Layer 4 of a small transformer language model trained on English Wikipedia (8 layers, counted from 0, width 64).
Take only the direct path to the model's output, skipping the later layers: a vector added to the residual stream pushes a token's score in proportion to its dot product with that token's output vector.

Output vectors of the tokens that the questions are about. A number n stands for (n - 500) times 0.0051.
"mate": 555 454 830 516 649 303 696 488 626 784 319 772 691 397 342 286 635 683 442 439 464 670 478 524 634 579 419 534 485 806 314 742 472 506 622 337 441 624 469 409 311 484 424 495 719 713 516 666 298 332 758 504 605 608 627 487 737 657 433 331 511 696 391 393
"ually": 688 414 736 145 567 542 530 233 529 805 272 382 650 552 249 437 670 295 604 735 461 785 615 707 466 637 368 541 347 853 366 824 538 500 522 485 390 451 637 212 367 756 88 232 524 567 692 560 446 324 456 427 941 383 479 412 471 603 324 620 528 675 281 452
"set": 654 513 681 371 592 467 458 337 307 557 362 593 485 538 366 461 636 480 748 485 444 462 332 522 481 684 378 500 437 691 533 658 493 452 511 383 457 462 456 376 455 786 431 460 309 527 448 572 560 441 550 676 587 451 654 445 589 511 468 492 448 482 563 480
"ried": 453 426 445 407 652 694 503 382 643 528 415 513 695 308 384 251 444 523 683 402 389 606 694 663 400 309 305 584 542 861 596 788 729 450 549 400 453 489 504 315 625 810 448 564 763 573 477 440 385 267 659 402 567 705 836 557 648 555 411 435 383 565 368 432
"ists": 514 500 666 565 446 710 518 505 670 410 444 425 412 546 560 167 713 467 578 778 419 517 390 603 481 399 381 601 311 591 419 768 466 720 490 358 403 509 623 409 203 482 417 500 467 546 520 564 634 413 543 424 756 480 651 532 644 342 386 447 684 407 433 548
"ight": 615 595 508 414 609 603 431 403 593 364 616 527 587 358 222 327 791 245 473 562 463 603 444 649 389 365 599 494 268 720 622 771 443 579 587 420 338 581 290 385 224 605 496 487 635 447 469 390 475 601 516 536 609 370 674 431 447 577 568 211 563 616 369 508
" (": 518 603 393 492 456 512 606 529 435 460 465 515 472 489 558 522 477 512 372 516 524 428 579 453 532 412 709 560 596 512 562 527 653 534 427 536 508 509 402 572 530 407 529 524 538 389 492 649 514 548 436 456 468 621 541 506 492 437 605 565 576 435 568 509
"let": 488 423 675 470 630 465 401 444 582 445 353 442 333 563 423 345 695 396 561 713 493 556 626 529 400 370 622 657 463 744 582 716 548 357 341 382 460 415 439 385 472 647 427 564 522 488 538 740 447 387 575 512 472 486 589 591 697 509 651 454 521 585 315 549
"ronic": 500 392 475 372 767 608 667 233 697 585 397 331 437 299 270 488 527 269 683 641 460 687 655 566 448 356 371 652 433 736 535 793 504 569 591 348 350 546 655 402 641 722 295 280 777 665 606 855 540 418 579 304 590 455 639 625 625 332 632 270 451 566 312 362
"ly": 451 690 417 315 474 488 484 560 651 627 528 517 370 378 539 490 622 148 558 500 475 441 579 642 549 392 578 681 400 700 562 742 459 392 357 449 521 270 660 432 472 402 365 611 507 533 591 423 525 401 475 335 663 577 397 757 750 382 655 607 435 515 491 414
"lis": 442 515 624 513 472 718 503 365 558 405 546 669 278 657 417 336 626 532 667 666 481 551 573 389 385 622 575 627 531 723 575 771 492 327 191 353 398 384 556 344 545 651 414 560 518 659 481 455 416 314 613 395 549 555 660 542 575 675 557 462 458 613 386 504
" Area": 529 465 574 472 487 406 350 459 656 346 445 506 453 530 581 413 561 317 628 600 443 633 519 387 589 284 504 475 509 532 337 612 484 570 531 461 389 429 586 326 596 746 351 515 513 640 624 618 441 378 603 377 693 539 746 595 460 639 753 351 492 526 340 452
"ل": 608 388 575 401 480 587 343 328 660 523 504 448 581 419 474 531 700 463 648 621 388 805 492 347 417 507 487 387 574 532 333 768 529 491 595 327 366 503 636 336 357 823 255 392 513 411 424 570 478 429 589 548 563 588 693 649 374 408 545 509 414 546 533 397
"ode": 478 437 675 532 715 729 643 414 527 509 585 476 450 455 419 330 533 384 556 554 460 564 736 427 348 597 517 449 588 625 515 732 495 375 663 415 459 434 552 318 458 540 420 325 662 500 482 538 493 265 623 623 630 307 546 517 513 337 524 478 503 618 315 349
"og": 571 553 756 500 562 575 446 665 570 543 428 525 590 385 572 266 714 263 582 493 473 490 424 465 420 619 570 450 468 578 596 663 568 593 525 437 398 480 595 396 425 489 279 447 754 602 565 497 523 303 622 585 436 449 659 570 624 439 489 547 567 585 482 566
"atrical": 796 235 632 379 931 535 526 362 883 449 177 591 543 356 547 205 815 626 776 661 336 655 403 505 318 634 92 395 602 537 261 817 530 295 564 460 444 385 440 260 358 766 518 392 730 602 598 673 302 349 666 576 743 223 689 571 591 357 303 281 429 601 195 275
"ative": 603 537 379 283 592 500 484 353 563 610 218 580 578 410 549 419 585 500 505 495 434 624 344 486 503 299 424 543 388 538 392 835 335 552 710 398 337 480 440 416 441 715 332 336 539 500 733 532 362 385 630 283 709 577 740 514 296 607 310 117 506 534 433 573
"ivers": 602 483 624 260 667 729 410 472 630 539 274 297 488 702 424 575 781 505 716 562 436 546 510 413 438 561 204 326 575 534 523 656 591 628 644 422 367 398 354 249 422 535 397 335 574 662 777 436 413 442 479 371 670 203 469 497 496 610 430 381 380 699 358 464
"iner": 614 415 547 622 563 758 495 486 579 382 387 555 653 519 551 444 612 611 597 690 450 585 573 658 327 633 352 512 464 720 516 731 450 558 415 347 416 560 402 384 367 432 456 358 532 451 490 592 339 380 621 704 686 315 719 464 338 396 405 337 312 584 321 286
"ace": 511 462 683 450 684 682 475 476 460 546 515 388 593 508 448 348 580 336 479 377 444 557 485 459 479 536 574 722 486 533 493 815 623 470 404 339 403 441 441 376 432 623 459 397 542 602 641 456 374 420 630 486 369 422 583 496 625 590 353 362 498 268 482 566
"ever": 740 445 612 59 632 562 333 429 636 345 348 537 467 334 261 326 506 191 648 673 496 736 340 565 572 432 481 335 574 783 268 801 391 340 465 239 464 569 656 319 332 494 679 489 623 566 474 441 352 326 711 550 793 298 581 524 283 572 670 450 690 575 25 448
"iration": 711 238 652 607 747 649 577 300 417 280 420 548 649 497 534 480 781 181 794 602 390 793 705 568 389 553 434 530 497 646 496 828 518 535 600 352 348 500 574 330 323 759 357 457 519 485 659 463 535 566 507 467 701 342 492 378 523 535 510 326 445 500 361 436

Each question shows what one neuron of this layer's MLP adds at an activation of 1. A number n stands for (n - 500) times 0.0014.

n5: 709 283 507 589 563 518 606 457 401 684 447 365 419 385 455 536 382 472 542 452 457 337 456 407 503 635 453 577 469 654 547 280 474 497 489 577 478 423 461 538 352 673 438 604 392 445 486 519 476 580 607 592 554 524 568 467 331 540 440 551 484 463 559 413
Which two tokens does it push up most, strongest first? "set", "ually"

n77: 463 479 488 519 448 527 394 554 457 385 504 513 581 621 519 567 413 574 586 443 268 755 562 399 470 498 486 480 492 361 493 562 549 419 551 555 390 601 500 395 459 455 510 490 472 333 424 491 506 561 479 407 569 590 479 362 426 401 439 475 379 444 591 458
Which three tokens does it push up most, strongest first? "ل", "iration", "iner"

n46: 369 418 344 558 591 546 313 425 524 471 432 536 414 406 448 560 682 451 492 471 820 333 553 351 534 417 659 562 577 463 558 751 573 566 451 640 482 546 514 388 389 384 583 244 603 568 417 430 469 523 460 438 516 502 424 632 549 472 466 413 598 438 554 621
Pushed down most: "set"

n68: 453 458 480 413 441 496 622 544 393 555 542 635 507 445 433 510 405 614 515 618 179 601 423 543 413 448 569 484 568 558 487 420 573 652 629 339 692 538 548 442 524 274 566 389 534 474 481 415 568 460 490 449 550 535 505 480 544 557 621 607 453 616 477 557
Which two tokens does it push up most, strongest first? "mate", "ever"

n167: 459 604 501 678 452 400 431 489 432 422 511 457 507 477 486 584 504 547 524 547 782 416 547 630 391 520 487 500 589 582 470 496 525 582 528 524 621 662 308 578 518 579 654 520 519 490 491 516 454 340 476 497 514 501 664 539 572 546 619 523 616 493 481 369
Pushed down most: "ually"

n147: 499 429 548 496 557 515 320 432 782 526 549 330 455 624 469 571 392 430 654 637 739 415 481 459 481 622 477 484 564 554 573 575 380 582 543 760 493 400 472 498 579 414 430 422 435 516 615 343 671 579 491 423 576 437 443 519 417 474 535 462 440 522 633 412
Which two tokens does it push up most, strongest first? "ivers", "ually"

n67: 569 465 479 625 388 599 518 504 486 427 479 414 508 551 530 566 507 370 501 300 410 441 419 637 448 451 448 432 537 368 657 469 615 517 579 353 441 360 649 682 640 481 573 483 509 458 397 593 490 426 684 460 613 422 536 530 329 458 316 538 325 481 597 689
Pushed down most: "mate"

n137: 402 573 411 459 437 516 631 372 340 437 495 612 529 495 475 425 442 428 411 512 310 416 574 399 673 482 471 643 460 483 512 414 547 531 478 365 510 525 487 497 339 540 607 639 544 604 587 503 438 433 627 449 513 518 489 546 641 495 587 355 564 433 448 492
Pushed up most: "mate"

n45: 526 517 484 740 478 494 621 461 456 462 552 490 558 452 458 636 490 440 450 475 441 583 554 396 554 646 741 573 349 470 371 582 539 669 439 420 346 497 387 453 229 538 655 505 551 528 620 513 539 639 558 581 680 505 533 488 539 490 533 440 663 530 584 559
Pushed down most: "ried"

n10: 464 764 417 550 498 547 595 457 231 667 439 401 554 449 352 303 492 505 426 519 161 489 602 545 730 302 487 539 563 572 525 484 475 395 555 475 388 590 602 496 524 457 333 324 470 320 493 575 516 390 473 480 522 432 419 483 552 476 407 354 574 673 595 396
Pushed up most: "ually"

n60: 473 616 416 406 504 506 483 444 357 424 509 476 640 543 485 471 381 370 481 557 329 425 396 475 632 489 453 542 400 207 480 699 297 404 456 540 461 488 570 552 428 589 495 431 430 597 530 532 512 601 396 523 472 492 712 317 638 589 491 436 457 535 520 561
Pushed down most: "ode"

n104: 406 596 527 658 583 406 403 377 407 485 521 637 471 762 323 517 591 650 378 366 379 564 546 541 464 569 377 448 547 657 456 695 389 380 317 483 690 454 617 286 604 461 600 433 436 570 428 505 373 472 542 482 410 472 678 513 643 440 551 508 435 482 452 522
Pushed up most: "lis"

n15: 572 416 527 587 654 533 674 563 396 362 615 592 483 292 471 483 626 408 459 481 700 440 627 618 521 395 512 608 416 570 581 439 521 557 433 498 661 424 324 424 423 476 604 582 376 405 458 560 463 417 710 549 549 483 554 391 457 595 602 449 502 443 400 590
Pushed up most: "ight"

n95: 578 528 572 423 548 618 564 445 358 589 523 642 455 534 632 517 423 399 420 429 306 646 393 554 394 503 465 389 411 490 381 445 471 366 467 480 551 491 517 345 405 531 475 318 442 620 522 499 432 483 593 617 511 436 601 421 408 554 454 576 463 488 450 464
Pushed down most: " ("

n32: 403 388 517 466 545 362 379 500 448 565 471 689 316 494 570 451 320 325 260 327 508 558 406 313 565 607 420 615 293 427 465 460 564 358 544 560 281 706 605 307 565 610 635 406 504 370 687 384 386 386 184 458 435 518 427 500 422 705 416 317 588 402 412 469
Which two tokens does it push up most, strongest first? "ative", "ace"

n151: 587 419 439 510 414 460 555 456 507 582 495 461 565 304 473 569 565 402 520 526 530 441 710 350 511 485 464 539 376 492 433 508 608 610 583 468 370 593 779 643 641 779 609 526 432 532 543 611 483 629 490 394 498 571 723 563 437 564 540 448 343 711 412 584
Pushed up most: "ronic"

n125: 524 506 430 391 407 442 297 479 391 253 468 455 480 698 523 510 471 372 392 612 681 525 525 433 609 377 554 474 402 478 477 504 346 584 559 749 602 471 444 577 379 425 568 590 501 459 591 581 407 534 666 500 349 495 635 484 508 701 635 448 354 531 554 476
Pushed up most: " Area"

n122: 504 441 507 501 418 499 488 415 534 638 407 436 627 451 522 411 536 598 453 552 296 493 441 587 414 568 647 481 571 488 481 591 705 333 488 492 533 542 462 468 497 466 496 511 569 536 461 305 557 553 538 463 357 425 414 540 511 530 532 421 538 599 459 599
Pushed down most: " Area"

n188: 573 223 483 395 537 601 512 499 411 619 410 701 531 521 738 451 546 355 535 474 760 396 709 434 525 641 344 507 619 572 460 484 320 553 469 671 489 653 520 553 536 416 576 448 488 577 316 403 427 542 442 433 591 464 690 567 504 527 491 577 483 548 424 327
Pushed up most: "atrical"

n38: 476 480 462 632 659 451 679 727 473 504 511 441 553 377 472 647 452 427 504 614 645 372 424 530 508 591 401 528 466 420 277 575 457 585 534 442 459 469 576 318 547 567 551 461 520 506 444 511 539 376 621 489 500 399 538 569 442 517 582 518 736 427 412 395
Which two tokens does it push up most, strongest first? "ever", "atrical"

n35: 457 492 695 455 584 471 533 657 350 598 548 582 413 469 421 491 491 543 487 550 422 579 531 489 571 506 333 555 576 551 316 422 395 511 453 701 510 493 638 459 501 385 462 518 560 546 367 568 550 580 495 456 616 556 690 380 476 442 415 555 471 438 530 299
Pushed down most: "ight"

n136: 467 593 329 366 382 554 466 518 420 579 585 567 528 560 557 524 468 336 630 559 678 695 560 475 440 601 506 347 582 534 477 413 553 478 503 427 540 445 562 425 641 713 704 561 573 547 477 419 524 412 466 484 500 490 667 436 510 461 510 522 540 551 594 553
Pushed down most: "mate"

n83: 601 533 550 484 560 561 456 628 380 470 477 517 650 470 547 430 590 399 524 496 615 453 349 480 363 428 558 489 649 425 463 470 394 463 523 784 364 517 495 548 439 440 192 619 491 557 387 469 663 408 590 556 438 544 581 504 542 595 306 639 547 474 398 711
Pushed up most: "og"

n190: 405 488 332 435 489 452 340 520 488 698 495 436 353 370 444 416 685 448 603 564 572 285 488 436 467 391 581 425 476 548 564 621 377 182 505 310 491 395 580 355 359 585 695 481 538 431 432 512 535 596 653 382 679 486 380 557 612 598 448 628 439 289 541 576
Pushed up most: "ly"

n118: 357 560 523 736 434 481 479 491 389 519 461 537 456 631 482 393 519 584 351 446 305 441 529 460 371 484 671 366 501 595 614 393 610 432 428 512 588 486 576 632 400 492 321 335 444 414 428 459 537 400 529 572 686 392 587 509 432 436 636 640 487 580 493 512
Pushed up most: "ode"

n64: 384 392 588 580 702 604 606 688 524 591 595 447 367 401 528 502 604 561 444 554 455 219 586 427 321 667 481 520 667 491 413 567 569 514 546 741 679 298 443 464 641 483 507 602 422 438 494 469 436 445 551 546 503 313 448 380 435 446 416 639 446 470 593 330
Pushed up most: "ode"

n14: 451 427 379 513 564 572 485 512 529 557 459 662 678 406 303 423 468 330 354 494 489 557 547 473 572 441 376 582 521 694 438 409 463 567 588 391 463 574 684 645 418 598 357 514 479 515 414 578 599 407 636 438 565 614 370 444 622 597 496 410 603 579 636 547
Pushed up most: "mate"

n80: 519 447 562 393 356 508 451 546 466 446 696 394 555 530 523 566 523 550 549 585 410 753 470 522 581 422 517 578 670 491 673 420 501 444 482 528 602 501 630 605 363 450 424 521 522 479 497 447 534 438 608 531 393 468 516 560 484 516 568 599 342 525 414 399
Pushed up most: "ل"

n145: 654 494 565 465 524 511 622 394 394 359 516 403 540 466 498 615 383 538 494 540 405 486 592 501 471 490 488 498 532 652 454 387 636 544 617 227 250 528 595 544 500 559 505 487 466 604 424 502 408 341 659 525 527 559 446 395 548 484 701 566 555 420 344 496
Which two tokens does it push up most, strongest first? "ever", "ronic"

n100: 302 442 540 479 438 327 535 597 646 489 403 332 513 479 464 550 369 589 449 557 262 568 490 369 707 443 354 514 478 489 502 574 619 618 384 575 148 466 492 463 672 479 715 367 556 494 411 419 591 572 420 504 517 430 469 498 435 362 541 408 598 551 372 529
Pushed down most: "set"

n152: 463 494 515 517 473 471 502 511 440 486 545 422 367 414 363 445 556 690 337 436 267 587 587 354 502 386 474 490 495 593 522 470 557 476 473 507 316 568 599 517 540 347 453 382 593 453 597 430 501 493 533 566 612 595 500 426 648 507 545 522 606 561 428 404
Pushed up most: "mate"

n139: 441 621 404 486 446 399 472 473 637 445 457 401 590 556 345 439 524 491 605 686 749 383 595 596 428 510 671 509 514 670 525 570 489 527 535 571 505 549 575 522 470 597 493 475 489 620 500 392 618 513 450 550 550 591 622 544 386 574 281 473 506 436 585 623
Pushed up most: "ually"

n0: 279 628 556 387 317 248 484 363 672 485 520 477 459 306 442 560 536 436 282 407 363 559 426 619 679 473 542 278 361 607 502 698 588 435 463 407 616 514 627 494 567 510 495 473 495 370 531 358 473 511 615 618 523 384 566 397 456 395 565 698 368 549 430 571
Pushed up most: "ever"

n158: 747 373 718 782 727 629 392 500 616 472 395 568 429 477 492 262 332 523 582 477 437 285 535 513 434 491 352 530 514 555 433 731 531 542 477 220 332 535 379 412 686 425 655 692 656 595 622 567 523 484 440 370 618 342 502 584 492 365 356 464 622 466 767 167
Pushed down most: " ("

n27: 475 536 520 653 437 483 582 335 567 431 555 322 626 265 366 573 662 540 462 500 368 552 349 470 663 481 768 379 651 647 572 457 657 429 579 546 461 451 552 411 362 488 459 442 477 678 595 318 635 474 499 377 457 549 379 703 470 447 575 417 472 635 391 272
Pushed down most: "set"

n87: 501 523 433 520 562 590 362 510 433 527 407 603 576 540 596 483 493 415 480 576 626 730 557 463 613 488 475 314 576 535 421 519 457 482 560 621 479 457 474 371 596 638 642 509 456 444 506 496 388 658 444 433 460 609 515 545 555 595 615 426 288 534 482 335
Pushed up most: " Area"

n174: 576 529 479 517 537 411 420 310 534 251 544 563 591 492 510 466 446 523 337 554 473 424 487 408 520 557 405 492 663 413 377 532 415 483 520 539 635 458 625 606 602 354 501 656 755 508 516 530 313 357 598 531 476 402 427 433 559 685 687 479 415 281 381 467
Pushed down most: "ually"

n29: 584 599 320 613 538 481 696 553 430 342 388 572 548 612 547 446 613 572 501 380 432 298 558 410 668 460 500 524 488 590 447 408 503 451 498 353 442 336 491 179 372 618 469 445 482 358 594 489 384 537 601 603 546 467 556 429 383 460 568 249 646 360 638 430
Pushed up most: "ative"

n178: 475 627 645 375 377 532 428 418 462 427 535 570 565 474 582 514 586 446 616 461 572 401 464 484 489 593 522 468 515 496 520 441 402 502 513 294 627 535 638 600 443 474 553 252 612 413 436 414 414 614 299 501 476 531 590 367 672 461 517 549 337 254 233 578
Pushed up most: "ever"

n99: 719 486 548 490 548 469 498 555 448 550 532 447 426 564 423 341 507 408 455 697 883 491 756 703 329 556 528 487 437 496 499 491 543 463 649 301 354 495 587 381 503 458 473 514 529 507 374 378 456 409 611 579 644 528 485 577 421 424 468 397 465 517 545 539
Pushed up most: "ually"